Layer 2 of a small transformer language model trained on English Wikipedia (13 layers, counted from 0, width 128).
A neuron's activation on a vector x is SiLU(gate . x) times (in . x), where the dot is the dot product.

Input weights of the MLP neurons that the questions are about. A number n stands for n times 0.0012.
n11 gate: 98 135 -133 29 177 -29 -36 35 78 -84 -48 24 126 -190 -49 161 200 47 209 -8 194 177 -240 -66 44 -206 -103 -236 77 -50 183 207 8 -36 -195 -24 24 -178 194 -296 -99 107 -28 -96 12 0 -96 -12 -189 -117 204 -31 -88 53 111 -104 56 111 90 -23 -4 195 55 -153 -204 -91 -8 -106 8 227 -251 367 -118 -162 -92 49 25 -27 -181 -8 153 -58 -8 100 0 256 -151 49 49 40 8 -146 -148 0 95 37 -131 -199 61 191 40 -31 -156 246 -87 -33 -247 201 100 87 100 -99 -100 -50 -82 328 -156 154 -187 -82 -127 97 71 -203 20 154 -55 -32
n23 gate: 234 -124 135 186 43 -274 -131 13 106 -86 47 74 170 180 180 -44 162 26 -120 167 -158 -138 -139 -84 17 65 -116 13 53 105 26 -88 -93 161 123 -172 -181 -146 46 184 -103 104 97 -182 171 -139 -245 -18 -17 -14 -155 191 -104 35 -21 -258 82 224 155 80 -59 135 4 231 18 -68 -303 -22 22 -31 -390 293 -205 -96 91 -111 89 64 -409 39 126 -134 -131 195 94 212 164 31 -9 79 -91 72 115 -21 -133 -88 -62 -13 -4 75 163 46 -138 -186 -116 128 -120 -48 -82 -85 61 369 91 14 9 -107 69 184 -56 58 -97 -44 -77 -158 -128 -192 -107 -486
n40 gate: 52 132 -23 -128 -55 -76 138 58 -60 24 -47 222 -134 47 304 -90 150 15 19 135 -190 -11 -85 19 4 153 170 4 -24 -34 -78 -234 72 -98 142 179 -28 -309 200 16 93 33 115 -117 -186 129 -15 -218 -64 53 122 77 70 91 151 98 159 -85 248 -134 -41 8 -23 -110 207 27 56 -40 -78 32 61 -155 0 150 55 -136 -60 -256 -8 275 -134 210 8 121 198 62 40 79 211 12 -90 -127 216 107 147 28 -52 97 -139 -119 -12 219 94 228 -189 -235 -136 47 -129 189 27 81 -86 65 -8 308 -113 -50 -198 -331 -128 -166 -66 95 -32 -31 12 47
n68 gate: 35 -159 -54 193 203 246 22 -59 101 -31 43 146 -25 43 48 -221 -81 64 -42 -34 17 -81 -173 -38 172 295 85 208 -319 -71 85 -70 44 9 -157 26 26 -125 58 -170 107 52 -17 -202 -17 173 -41 174 -120 -198 33 -25 64 61 -81 117 60 240 233 17 49 156 -64 363 31 -127 221 -262 -4 44 80 58 225 0 151 -141 -273 -126 -115 73 -13 75 50 427 9 -198 141 -70 193 343 -9 -17 79 109 363 -35 -216 257 -113 -66 89 -112 -56 -57 -140 -44 199 113 9 55 168 -60 73 103 194 174 64 174 -64 -9 -4 -48 204 -35 154 -157 339 9
n91 gate: 12 143 -117 -131 -93 -71 63 153 -83 142 19 116 126 114 71 -39 -101 8 -38 27 -78 -80 216 8 35 39 -92 157 162 -146 -8 -87 4 -199 -279 99 -83 169 -49 -31 304 32 102 -396 -43 -140 7 88 0 61 143 126 162 -36 69 20 23 -4 24 -4 -149 209 -19 70 0 -122 -143 -35 140 0 311 -49 214 -212 -78 -127 -183 -19 -64 -31 -4 452 76 167 16 132 -131 -20 -265 47 132 -103 52 -140 112 12 -111 66 71 39 88 -49 -155 187 81 107 56 -152 -140 -69 39 100 -310 -166 139 -34 112 -80 -104 147 55 -338 -57 -134 20 -8 -53 -129
n96 gate: 8 -12 -93 -304 46 78 12 11 -175 -96 -61 160 -41 66 69 -223 -171 30 113 76 -73 -50 -102 -189 50 -19 -4 -158 -66 -177 -53 12 12 131 54 -4 241 188 -59 290 -35 159 62 -84 143 126 187 -40 114 -60 40 176 156 86 -208 36 231 277 -168 56 222 166 347 73 51 11 -224 -310 19 -59 -97 -26 -128 -66 -19 47 -43 -15 110 4 -69 -20 -183 -207 110 237 62 -8 43 -104 -38 226 12 4 -4 206 4 57 81 -233 -23 -74 153 -94 106 140 -86 46 -206 -45 -119 -121 -15 -48 63 139 145 8 27 -164 -59 -101 4 97 144 264 -68 4
n97 gate: 37 51 111 93 -219 -51 -37 -18 -84 157 -159 186 251 -41 193 -18 -14 -211 9 -18 -179 -98 155 -203 260 -165 -23 198 -60 0 -23 134 -177 -59 -138 -65 194 -136 -18 78 -33 -122 -97 -168 -170 122 135 155 -79 309 86 138 36 -107 77 -33 262 109 56 44 57 217 247 219 -28 -116 -33 -360 -64 80 -116 -26 278 101 310 -98 47 -263 -98 -197 55 155 -236 150 146 241 130 -212 -121 78 -210 148 130 129 -5 -227 61 77 -60 185 63 193 104 -28 45 -176 -42 -242 -323 103 -296 -9 -209 -314 140 121 -123 -72 59 65 -283 78 -126 5 -204 -166 85 -234
n101 gate: 21 -89 -56 93 -4 -206 245 -321 366 -73 99 -91 -36 54 217 -228 -279 73 49 -94 -183 -163 -102 -104 -252 170 25 -119 -101 163 147 -71 114 70 46 -46 0 80 0 -96 -26 183 234 -82 42 191 -20 342 16 22 132 49 103 -105 -94 -103 86 37 122 48 -21 111 81 -112 -160 -45 119 -63 -136 0 -141 -374 -41 108 33 8 17 -153 8 -83 91 -60 -12 -41 -170 210 -114 17 0 403 66 235 89 -117 8 105 -84 86 4 -25 -65 -119 -33 4 -151 92 -106 100 -54 -154 272 -33 161 82 215 -28 -62 -362 -136 -97 101 -88 130 142 -135 49 -235 -17
n248 gate: 124 206 -170 186 107 31 -138 -7 -58 60 72 -84 37 -250 -4 -272 -234 -113 -236 68 331 32 -173 52 -236 -8 34 -66 -12 169 -26 -31 66 218 73 85 23 -121 40 -35 39 -78 -77 -76 23 -271 197 -43 -66 95 155 157 -42 23 -192 -214 -76 272 -167 249 24 -166 180 294 12 -15 117 -147 -110 67 -134 66 -23 250 19 -4 -62 -37 62 -161 19 -59 -130 -80 -122 198 -78 -31 132 35 -61 -34 -199 -264 -23 116 8 136 -89 -166 64 -92 46 23 -38 23 4 38 80 -8 -103 -117 -72 24 164 -53 0 -64 -72 -39 109 -154 169 -100 -132 41 -247 73
n271 gate: -195 -156 -161 381 48 31 118 43 182 -173 -134 135 175 70 145 52 -176 129 64 -245 66 0 54 -287 48 83 0 -193 -97 101 310 -71 226 219 -75 -159 -31 101 -67 176 54 -48 101 182 -13 0 -158 72 4 -18 41 -102 143 314 -90 -18 -99 156 182 81 -18 194 -167 144 275 21 -107 -176 -78 4 -98 -38 34 -211 122 0 -62 174 -98 96 22 22 -68 -248 -54 -96 36 35 221 -83 -174 26 9 323 -65 49 22 91 31 132 137 -260 -247 -151 -9 159 -210 9 -222 99 57 280 -65 -136 111 43 234 253 -13 -231 -129 -13 73 53 -257 -171 -282 -119
n289 gate: -29 -325 -20 -57 69 8 186 -44 144 214 -132 241 119 -49 146 105 -209 -68 -79 -48 118 -106 95 -86 85 138 171 -54 -8 206 -88 -139 -8 4 -57 65 131 190 -47 154 120 100 -98 -64 134 -170 -23 245 -19 71 91 -138 216 -4 155 -176 108 -20 37 -196 33 38 218 69 4 -67 -169 -118 100 79 -75 -66 -151 207 -306 -78 185 -12 78 105 57 365 -55 -28 129 161 -115 -90 -41 -182 16 67 -103 51 -8 29 -95 172 -138 24 -127 140 68 12 147 -225 214 -198 60 202 48 80 -76 -281 99 -190 -120 103 -80 -164 -94 -338 16 57 33 16 336 -57
n11 in: 204 87 -202 -140 26 196 194 153 -219 31 59 -59 -211 11 30 -167 42 -256 -229 11 71 56 -118 -83 -178 -45 -154 11 -64 -193 7 71 -219 89 367 101 -30 14 157 -15 -137 -55 135 22 -150 0 -128 -92 174 96 31 -18 7 -64 -33 -139 147 81 -79 -105 119 -23 15 30 117 -25 30 64 189 0 0 -68 0 -164 226 57 102 -214 11 37 56 -57 -163 -85 -61 -148 185 -113 -121 -19 44 51 68 184 -224 72 216 77 -30 116 -15 18 266 -151 73 143 42 197 170 168 81 132 -163 154 0 -168 -63 -47 -77 11 -117 67 73 -7 226 -139 -15 -30
n23 in: 33 42 -95 54 -147 -108 16 141 79 -72 -81 -98 -152 66 136 201 64 16 88 85 -214 77 286 -59 -119 -41 -24 -20 -54 -43 -32 -274 -104 -53 -74 41 25 -102 24 124 126 53 157 106 -70 -168 278 106 -349 -222 -4 -288 8 -287 -4 -68 20 -41 42 131 -203 -85 -32 49 129 233 -138 -232 -12 34 -56 -146 217 12 74 -147 142 -60 -184 217 111 8 76 61 -219 126 150 195 137 -210 -16 -32 251 68 73 -225 138 73 -91 203 4 -228 122 263 -206 -125 88 -164 -8 -105 110 -69 49 -171 -109 24 -126 193 28 158 117 -17 32 -327 133 -193 -4 -62
n40 in: 74 159 -121 0 0 -81 -90 68 -60 104 -241 -31 142 70 136 257 54 -99 -143 7 0 -155 -149 3 -190 -62 133 -53 18 120 7 67 151 -7 35 -35 81 -136 220 -63 68 156 84 159 -10 -281 33 125 -73 -7 117 -146 27 77 72 108 277 45 -7 -51 -54 21 -17 -142 74 3 -145 24 -141 43 0 57 -129 153 -249 -96 -162 -27 -57 -17 0 21 40 -76 -274 -17 331 133 21 -73 -90 -54 201 94 -229 200 42 41 87 21 -58 -67 79 -63 136 -49 -32 -69 197 -119 104 -102 100 -97 64 136 -34 82 24 -81 -28 73 -160 101 137 -24 221 -70
n68 in: 13 -324 -96 223 -169 -88 79 150 71 -65 49 -111 -57 212 -21 145 150 -85 49 -33 4 -178 217 160 -103 8 -57 -135 113 32 49 -289 -147 -37 -138 -25 -264 75 -84 -129 -238 -130 -92 169 -17 51 0 -90 -4 -82 175 339 33 -13 -167 0 -102 -135 -51 -145 -329 -81 77 -136 55 182 207 17 25 -263 234 95 106 -62 227 -203 59 -81 101 -58 -12 -13 113 -66 -212 -37 181 100 4 195 186 -109 147 77 143 67 -51 217 79 -171 -325 75 -21 -17 90 -134 135 -103 99 150 -256 24 -115 26 -316 41 8 -20 -53 -46 353 50 -33 113 -63 106 -4 54
n91 in: -192 100 -118 -200 -51 252 170 -42 -152 -4 -66 -266 54 -63 -71 -233 220 -27 4 -105 -238 -136 -154 221 20 248 -31 57 -147 -45 120 48 68 -8 -79 -24 -84 -72 -167 -281 16 -11 -8 -118 -79 40 -128 57 -158 29 -4 -58 -31 -187 101 49 311 218 -92 -50 53 -33 124 102 168 4 -121 44 71 141 126 -155 66 -269 290 -28 204 -23 -149 24 24 -24 -84 -20 85 71 116 32 44 -122 -28 -185 -80 -77 -62 184 92 164 143 60 -120 -174 -51 52 120 231 -80 63 121 50 -137 136 -235 -16 108 43 238 15 -105 104 -336 32 -81 -107 -260 -46 8 -158
n96 in: 65 -153 44 -30 52 -42 -101 128 8 62 123 -15 -81 429 147 -30 70 -11 -15 100 -215 126 -250 -236 108 -229 -214 54 57 -65 -118 -110 30 154 -8 -30 87 -22 54 -328 -31 128 -8 134 57 115 -54 -73 54 140 148 -77 67 163 122 140 -7 85 -107 15 -4 -8 81 7 -11 -176 -283 -57 250 92 -4 90 44 215 -306 180 179 102 214 71 -75 -200 135 101 -27 190 19 11 -110 -116 116 0 88 -11 0 15 -46 82 -287 -114 55 -65 19 -107 166 194 -54 -154 123 0 -49 55 63 -62 31 -125 78 29 -104 -49 187 83 26 26 46 92 51 256
n97 in: -108 129 246 -220 106 137 -197 -136 -100 123 -85 114 -172 -33 -53 -25 -123 105 104 -173 -95 -27 -21 8 -130 -86 48 8 -265 -189 105 -124 229 53 8 -79 62 31 -197 33 302 -83 103 -94 -37 159 -113 -232 8 76 -46 76 101 -87 -181 47 117 53 -58 103 -89 312 257 159 17 0 -29 49 -102 -113 44 134 181 -8 77 -25 33 -28 96 -29 -164 -97 -131 143 -17 -16 175 33 25 -217 -269 96 75 -135 -69 21 -167 101 -313 149 28 -118 -93 8 -177 -50 -88 209 -179 -309 -371 24 159 -281 33 -197 -122 -36 113 179 -154 -157 -96 12 91 -32 -76 234
n101 in: -124 -32 160 -76 -43 36 -205 228 -256 -209 62 -51 127 143 123 91 -20 -39 -108 101 -36 48 -53 46 98 83 39 19 76 11 19 92 72 -24 -270 -36 140 42 -87 36 -77 22 -40 20 214 -243 -30 -175 -87 25 -141 -96 -59 204 -66 163 86 -140 32 -15 126 -106 -50 -248 -4 58 48 179 -47 -169 84 15 274 28 -24 4 52 -84 -117 -91 -83 101 46 -39 32 43 36 -183 32 47 55 85 173 -42 47 -300 -233 -27 314 215 -209 163 98 -309 -101 -152 16 -47 94 23 -94 202 -59 172 -28 -159 137 54 226 240 -180 36 -50 -107 136 0 420 -253
n248 in: -101 206 114 67 -220 127 -7 94 -78 -4 -7 -22 47 192 -59 -298 -198 43 79 62 -30 220 -117 14 -33 -107 47 -102 -41 269 -272 -22 -41 114 85 145 -34 64 156 -41 106 31 -15 -106 67 147 18 0 -148 226 35 129 124 -205 -130 -221 153 -4 -195 -61 -57 80 199 188 142 151 56 22 -81 23 47 21 51 118 -121 -49 26 -129 11 -4 -111 117 -193 -92 -125 165 86 30 -26 -37 360 -155 105 125 22 60 -236 -22 7 -41 -36 35 -106 -71 116 -37 64 180 -62 -47 -198 29 22 65 225 -51 106 69 29 116 138 -237 -43 -145 198 98 -162 100
n271 in: 26 -282 42 193 60 189 35 -191 75 -193 81 39 -97 109 157 -203 -4 -293 271 -149 126 -69 -53 38 108 -4 341 54 -179 37 145 184 224 69 17 0 -131 -25 -12 -226 240 -143 -31 -22 200 102 -33 -31 12 -94 130 177 -4 254 -102 -238 -90 -137 277 0 250 85 145 -73 228 -114 -221 -22 -237 102 -101 79 -55 22 82 -71 18 97 -198 52 277 40 -46 190 173 -275 66 -9 228 35 -22 59 40 88 -150 -167 159 -4 131 26 17 91 -228 -110 38 184 -79 56 47 -8 26 311 -108 130 225 153 249 115 -60 53 224 135 145 174 -70 -102 -254 -122
n289 in: 160 4 -67 94 65 -184 15 170 106 136 -11 -61 38 -112 74 15 -92 -299 98 -137 112 83 118 -138 -153 146 84 55 125 111 319 -51 -20 19 -175 19 -23 -81 100 -8 -162 -7 39 65 -112 -103 -92 59 52 152 -112 0 168 164 -125 216 65 -15 -196 -172 131 -377 159 -123 156 -49 165 -12 -134 233 -82 -70 -249 -139 146 -161 -184 -37 -75 -50 -73 32 -161 0 186 96 -117 23 -12 -93 -184 166 180 -214 -190 43 -78 -88 -19 136 227 -78 -57 -149 72 12 79 -85 -153 -223 -272 15 57 56 -106 -98 46 -19 95 -137 66 -190 15 229 -78 -19 -147 -8

Each question shows a token from some text and the vector x that enters the MLP there. A number n stands for n times 0.0043.

"e": -45 123 57 -83 22 10 -88 -84 -139 -63 -114 12 -66 -30 -137 -9 -105 -149 101 36 68 -15 -105 67 -27 41 46 -178 -120 203 -6 -62 -102 7 167 102 -138 69 74 98 40 -46 -87 -232 -54 98 -12 -128 -81 152 9 5 -24 -200 -120 -53 8 45 -41 -48 222 -45 45 199 116 -34 9 15 -32 -58 -102 4 -21 -10 14 40 92 147 -36 -25 -71 91 -46 -151 56 -23 -37 178 -186 13 1 -65 -55 43 42 29 60 29 -125 -95 -65 -46 65 -34 -1 13 -17 19 249 -37 -69 -151 -60 41 101 -84 -12 -188 -25 -16 -71 -66 273 -226 115 -53 -204 156
Which neuron lights up most? n248

"it": -37 156 -55 -30 -113 129 150 -6 -11 -135 -33 -27 159 -70 -108 -127 30 -40 -44 -54 -7 43 159 85 -46 -27 -98 32 -105 -16 -18 10 -90 -57 -5 22 63 94 33 -80 -68 -92 52 192 -34 -59 8 346 -10 -11 -92 -63 -168 92 21 75 90 96 20 -106 -160 74 -16 51 36 -115 27 78 -23 228 -9 60 26 52 -52 154 -7 -276 -107 34 22 -221 -24 -19 -26 -130 -63 140 -45 122 79 57 174 108 -27 -49 -88 65 -10 -2 53 122 -30 -88 12 95 -52 143 10 -157 119 24 54 -188 132 -148 -103 77 -168 -70 -24 157 -147 102 1 96 -10 -20
The most active neuron and its activation: n11, at about 0.28

"b": 38 -4 125 86 -9 -36 -85 6 150 15 -42 36 64 36 -12 59 -25 -216 6 -47 -259 -24 -36 -20 -208 -81 9 52 -77 187 -137 29 -71 -17 -5 -180 -154 91 -155 -35 127 10 -72 19 62 -4 -25 67 18 -163 -67 -137 -76 45 82 114 -17 -176 21 -40 -155 61 -99 -27 90 -133 137 160 -37 108 -47 70 -169 136 -46 -103 -100 -7 260 -48 -11 -65 16 10 95 -123 -25 20 89 -29 -26 -57 -209 -19 53 -15 27 47 -100 26 123 9 36 -293 -63 -27 -98 -16 -135 39 -19 -39 145 -6 -6 -323 -177 135 -24 -40 -18 21 -58 97 84 -86 28 53
The most active neuron and its activation: n91, at about 0.49

"ro": 17 129 22 -25 -184 -284 3 -61 -79 -29 -52 97 -1 -68 27 95 -55 102 42 129 -47 -76 -105 112 171 41 48 -31 82 -87 87 -19 -50 -83 75 -99 -156 193 -47 112 92 -77 36 60 -170 -185 69 23 40 -123 -59 21 158 31 72 -73 54 17 -25 -54 -155 33 -28 -81 -43 -52 26 -62 -56 -63 -52 -115 -108 132 13 -160 212 7 9 46 141 49 82 -54 83 -46 83 210 -133 -88 -38 17 68 27 45 34 -94 -6 155 -95 -29 23 97 -58 -92 129 116 106 -7 -62 87 -70 -37 231 -42 88 83 26 -219 -48 -63 -40 94 4 12 -58 -50 16
Which neuron lights up most? n40

" pro": 9 74 -11 -12 -68 -60 107 -66 84 55 44 -57 67 -57 64 113 -54 -232 -166 4 34 -104 -108 -7 -49 36 -90 84 252 -63 -24 -7 -78 -37 -35 -55 -58 -14 57 1 127 21 -43 193 -7 -17 106 -62 95 -67 67 -62 40 58 -60 111 -22 137 -81 -29 -162 -65 10 10 -138 -87 67 -8 -1 -206 -5 43 51 88 36 185 16 -11 254 -10 91 -41 82 -88 -18 32 91 197 60 29 134 107 69 85 49 134 -10 104 112 -120 -7 -12 110 -97 -13 42 282 -51 48 19 142 -48 -105 -66 -120 71 96 -171 100 -113 11 23 -70 -135 33 -189 141 186
The three highest activations, in order: n271, n97, n91

"==": -65 -135 41 39 -35 -98 -5 13 134 -213 -185 -3 26 20 223 8 80 133 -42 -39 109 40 100 -125 -6 54 -63 34 -91 41 -2 -78 -43 -107 89 -82 -39 -29 102 243 42 -58 -51 11 58 58 -24 -51 -43 -193 45 -62 72 -110 112 56 -35 -115 64 -12 -12 85 137 58 106 -39 -29 -98 60 -114 158 -12 -32 13 -168 -10 -155 186 -20 -21 49 125 243 37 -75 -198 121 66 89 14 -131 82 -13 -60 169 18 93 -35 97 -35 68 12 -71 99 -98 -42 98 -28 125 -22 -95 -7 -114 -141 -28 147 10 -179 -57 -129 -155 -40 114 -59 -167 82 22 186
Which neuron lights up most? n68

"-": 55 25 -214 -145 51 -41 -41 -108 -29 -85 -19 152 -145 -69 -91 44 164 -154 -12 55 -223 -75 -58 -40 -83 -264 -47 -7 -20 -17 104 78 -112 -65 -176 147 -28 18 -99 -76 -65 57 -19 -77 77 -13 41 22 72 -158 -73 -114 85 -65 114 14 -43 -1 -135 73 21 -124 34 -93 107 97 -5 51 -13 25 168 -86 -24 13 71 -161 1 56 -86 -139 24 72 -85 -72 -93 -103 68 -25 7 89 -5 -14 6 158 -45 75 3 -14 70 -8 38 150 90 -38 92 82 77 -58 56 32 -35 53 30 7 -12 -129 -85 61 15 139 -70 -120 180 -12 -50 67 52 99
The most active neuron and its activation: n91, at about 0.15

" for": -151 98 13 -126 15 135 -127 46 54 99 168 90 -144 38 -32 -46 42 -50 -55 -159 -66 -11 -42 -96 44 -26 -51 26 162 -52 -83 66 -104 -44 -61 43 -63 -40 32 37 90 -14 -85 56 -8 -34 21 126 60 87 -18 -48 -206 -137 -19 27 43 120 48 -223 -155 11 93 -55 47 14 -63 50 54 -11 13 -32 39 -70 -10 143 -43 141 -122 -127 101 72 -35 162 120 82 -82 10 -157 58 -168 89 34 41 -90 35 -4 33 -68 128 99 -207 -19 -48 22 0 238 14 127 26 -167 176 -97 10 -123 -152 42 -90 22 196 48 2 -130 -21 40 155 -22 107
Which neuron lights up most? n91

"is": 37 138 -50 -44 -87 -67 -124 -14 30 -26 91 -69 2 -144 37 68 95 -115 59 92 127 0 83 98 185 -31 41 -16 -3 -39 -132 78 55 46 12 -110 -17 124 161 -4 -47 -148 24 -58 26 -20 19 41 -54 165 10 22 -150 86 -19 -43 38 50 65 -7 -206 10 67 -22 -60 -140 31 -67 -83 -10 104 19 78 -118 -4 -193 21 181 -2 167 85 114 52 175 139 -95 -185 -224 3 24 -32 -119 -68 -81 5 -26 305 21 9 47 -68 65 82 117 -34 217 -21 -121 158 53 -38 1 -49 -207 90 -96 -80 19 -3 -52 31 -40 19 15 80 108 -129 180
Which neuron lights up most? n101

" o": -6 43 62 -25 44 -105 94 -84 -252 85 -83 -57 54 -52 -67 107 56 -119 -62 5 120 -55 -88 11 -77 41 -3 77 -68 63 72 -81 -22 -83 -134 19 77 -38 148 -13 187 35 16 156 -53 -36 5 156 83 48 108 70 32 275 -95 -26 122 30 -132 -42 -69 -78 49 60 -36 28 -69 -39 -55 -29 -39 -77 67 160 56 -17 279 -110 251 -18 12 9 10 -173 -63 -25 41 142 -173 23 84 109 239 -24 -253 35 17 -29 -29 10 -102 60 155 -32 12 125 180 -13 -38 49 67 23 -20 2 -67 19 156 -311 164 53 -62 66 79 65 2 -62 57 -19
The two highest activations, in order: n289, n101

" and": -15 -100 60 -79 9 -58 -51 -24 -49 30 63 -65 -399 24 -66 12 -61 -183 56 -38 -48 -35 -86 -6 -25 118 -157 107 51 -54 54 94 -34 20 74 48 64 149 88 -20 13 -27 35 -27 -52 -92 4 -76 35 -185 29 61 -25 56 48 -93 -99 -92 -74 -33 -61 36 46 -61 80 -77 2 -221 28 78 88 -107 55 -50 84 -20 -152 -142 -71 -47 -47 -83 -28 128 25 -215 119 108 -17 -22 -57 126 -122 -42 -3 39 -114 -87 -110 40 -2 2 -71 -20 -87 -47 78 73 220 42 51 137 -43 10 -52 16 95 22 0 -131 66 -71 -126 238 -51 44 -52 -54
The three highest activations, in order: n68, n248, n23

" Me": -147 56 20 23 -99 23 14 25 -23 26 -46 -81 -8 -52 87 -56 -69 15 99 33 35 174 -51 30 106 -90 -64 -117 -116 79 -52 16 -69 -36 53 -102 9 -18 4 4 148 -11 -150 -35 -65 -15 -72 -55 -1 -96 120 -29 40 -80 8 -62 56 24 -139 -59 207 -21 1 139 101 95 40 -78 -134 -1 56 21 20 -4 49 265 131 108 36 -120 -5 127 -46 100 -77 -95 -188 191 -13 -110 66 -68 -108 33 -48 -165 109 -78 150 19 3 -68 -10 -121 -64 1 145 163 39 -84 -146 100 78 -60 -175 -2 112 295 98 141 28 -80 242 -217 37 137 -47 -4
The three highest activations, in order: n248, n40, n271

"s": -60 5 -118 10 -53 25 -66 -68 124 -107 -127 -53 -88 50 -119 30 61 -197 19 23 18 -20 103 7 41 41 39 -17 -2 209 -55 -93 -6 -97 30 5 -31 -53 -77 154 94 -74 58 -207 -98 -21 -56 109 1 219 -16 -8 127 30 -198 75 -62 -132 -50 12 -135 16 -5 11 122 -115 -2 -29 9 -48 -29 -79 -43 -95 221 -103 41 76 -273 35 187 -237 114 -41 153 292 -73 172 10 21 -67 57 -88 97 5 4 149 -6 -50 88 9 88 64 28 -89 -13 -192 94 71 -48 -4 -49 205 52 25 3 -12 56 -98 -39 -50 66 -267 -17 18 -52 20 80
Which neuron lights up most? n23

"et": -144 248 -24 -38 35 -17 208 -13 -145 -82 42 -46 108 -23 -43 35 -36 -76 51 -77 130 -3 55 75 44 -44 98 107 4 33 -54 -85 18 -23 73 227 140 147 84 -189 67 -49 -12 -82 -86 18 38 -30 -83 143 -50 3 133 69 -174 138 109 164 128 12 192 -89 35 -26 208 -89 56 186 -39 -174 -95 116 29 76 11 -2 237 22 72 51 -63 -25 57 -176 26 -90 111 -36 -42 120 -22 63 19 87 -112 -84 -26 -9 -193 41 21 -38 -46 -26 -5 130 -143 124 65 -29 -162 -89 -166 130 -50 -66 14 -80 -95 -144 -8 99 96 210 -21 9 66 133
Which neuron lights up most? n23

"o": 15 175 64 36 26 144 -228 -48 -93 14 -68 83 153 71 -11 134 -191 -20 31 50 109 15 -116 73 82 -43 9 -8 -158 139 8 123 30 -10 10 18 45 -53 45 -29 152 -109 -102 61 69 8 15 -32 66 -115 11 77 -53 -14 -29 7 65 71 -51 175 76 52 -17 107 -124 54 -84 -5 -91 -52 -148 85 -104 18 -130 12 24 49 -136 -32 -61 -40 -99 -77 -16 -58 -76 56 150 -13 -11 64 39 235 -62 12 -239 2 94 -124 84 39 -84 -193 16 96 146 15 176 -16 -105 29 -151 -210 31 -122 78 178 -72 -125 59 -6 49 5 -54 -118 -167 -26
The most active neuron and its activation: n271, at about 2.9

"\"": -262 -190 -76 63 66 24 -48 -13 42 -131 -133 -28 59 -172 38 -38 207 -89 -161 -142 285 -12 -10 -17 -118 -48 -10 -142 88 -32 -64 104 -157 -133 67 -132 44 -32 -59 -22 -32 -46 158 81 4 -17 15 -151 20 19 -13 -107 42 -1 96 -4 8 138 -143 17 15 89 84 44 -103 29 -40 -92 81 33 -60 66 117 77 -17 -22 22 72 2 93 -84 -192 -13 -18 56 -95 -135 -106 15 56 -78 27 20 138 2 89 -1 -55 -46 -13 -120 100 16 -8 -11 17 112 34 -95 162 -177 26 -104 -264 -257 -63 -142 145 -67 -6 -38 0 -23 139 -125 48 13 86
The two highest activations, in order: n11, n97

" to": 22 157 37 -4 -16 193 -231 142 -85 -62 191 -4 -261 -86 57 -67 51 -244 -50 -142 53 -128 -101 3 -46 -95 -104 105 -12 -22 19 -7 -14 6 97 60 -62 -105 10 203 7 2 67 43 -93 -97 37 -2 52 86 9 43 35 16 60 5 -47 -222 -67 -102 -5 -117 7 53 -7 -26 -55 -146 88 -44 -81 -19 151 50 -40 126 -106 34 -59 -159 45 -86 -128 -30 -27 -96 181 32 22 -5 -27 -77 -94 -74 -105 -13 -132 22 -225 45 52 -7 36 -70 99 127 36 -75 129 14 110 89 29 -151 -42 57 127 100 -23 -95 59 -43 -45 35 -89 -28 -110 104
Which neuron lights up most? n101

"ized": 62 -200 35 53 -42 108 1 56 79 32 98 -15 -33 19 -226 105 163 -351 -55 85 9 -7 16 -15 -195 103 -1 -40 -79 -193 100 -77 101 -36 -8 61 -129 100 84 -351 -216 -83 103 84 99 -80 33 285 17 -39 23 75 -16 187 -32 -136 -108 8 43 -117 -47 85 -6 29 -84 7 82 9 35 18 26 78 -118 0 78 -159 -153 -28 76 -24 109 -78 -67 -21 7 107 22 -118 -51 11 14 -76 173 -134 -7 34 -9 -39 122 -22 36 119 74 -32 -82 -131 -33 -211 82 1 111 -33 -7 44 -55 128 -108 49 16 75 -38 76 -138 90 4 33 78 39
The three highest activations, in order: n68, n11, n97

"an": -19 36 69 -10 91 2 -71 13 -111 17 -144 62 1 -130 -66 177 -69 162 -74 -73 161 49 16 65 139 16 -110 -71 -332 -87 -4 -88 34 -67 -120 136 63 26 -11 6 -38 -173 -169 27 -138 78 -30 -32 -42 64 -1 7 20 87 125 -52 -65 69 -18 117 22 48 -102 200 -11 -3 62 -188 -144 -94 8 -103 91 -119 -55 18 85 -99 -72 45 58 -22 15 33 5 -93 -132 62 151 34 -78 4 -116 -52 -73 -167 -34 -50 17 30 -60 30 33 -104 -14 172 131 -37 -84 9 -9 -177 -71 -324 -115 34 19 71 -19 68 104 47 -53 -112 -63 54 -13 60
The most active neuron and its activation: n97, at about 1.2

"cess": 110 -106 -107 19 -10 67 70 70 -11 28 74 9 29 -29 -11 -7 67 -173 -13 98 79 -31 -55 76 8 50 -90 -27 131 174 -139 -19 24 -35 89 32 -41 -103 74 -72 -98 -113 -82 -33 -43 134 19 22 -61 -181 59 -45 73 134 100 88 -141 43 13 6 204 97 42 -83 3 -33 -2 -28 -17 100 -45 102 -106 -166 -173 185 -24 46 -121 -15 18 99 2 101 -72 -57 -134 223 63 -180 -116 77 -66 108 -2 -67 53 -25 125 -51 37 -131 94 16 90 -16 58 134 113 -65 2 70 120 50 -308 130 15 269 30 63 -23 45 -22 -121 52 -9 124 140
Which neuron lights up most? n11

" John": 56 -34 -84 49 76 -144 -125 -70 -260 -6 -53 -30 -111 -78 -13 42 62 62 23 -47 22 113 -49 17 -311 145 37 -39 -29 -33 -295 -112 70 -22 -203 -100 23 166 -148 -11 -16 58 -25 -39 -2 68 -32 153 -12 33 -12 52 -122 -57 147 146 -216 104 -30 -62 0 44 43 90 -34 -79 -22 77 -64 259 57 -21 64 15 -51 107 72 121 -107 -71 4 -53 157 -19 44 126 60 68 38 -65 25 -75 -1 -116 -46 -26 -82 -43 -39 96 41 -137 -3 61 -130 167 104 54 166 32 -18 96 31 -103 -40 -131 50 -171 47 -6 -64 -38 152 171 -47 94 56 -68
The three highest activations, in order: n91, n271, n68

" ": -86 -34 -14 3 -86 24 16 -112 25 57 -132 -68 -224 28 -67 69 102 -85 -151 19 56 -36 83 30 7 28 56 -24 74 -182 -4 -35 -11 -65 -31 -62 -43 -160 64 115 58 141 -7 -57 -120 81 -53 76 49 47 18 108 -6 164 66 178 65 -43 9 192 192 -1 59 -148 -20 -213 -23 -54 53 -22 -12 -28 -88 -161 74 119 8 118 39 33 -4 -95 -80 69 -157 -11 -146 -1 -98 -36 14 38 21 -88 -102 9 -87 21 135 -15 -24 -155 -79 -51 9 -84 3 -61 -8 -65 32 32 27 22 -57 -109 -79 37 42 -68 4 31 54 -38 -52 -165 -129 95
The two highest activations, in order: n248, n68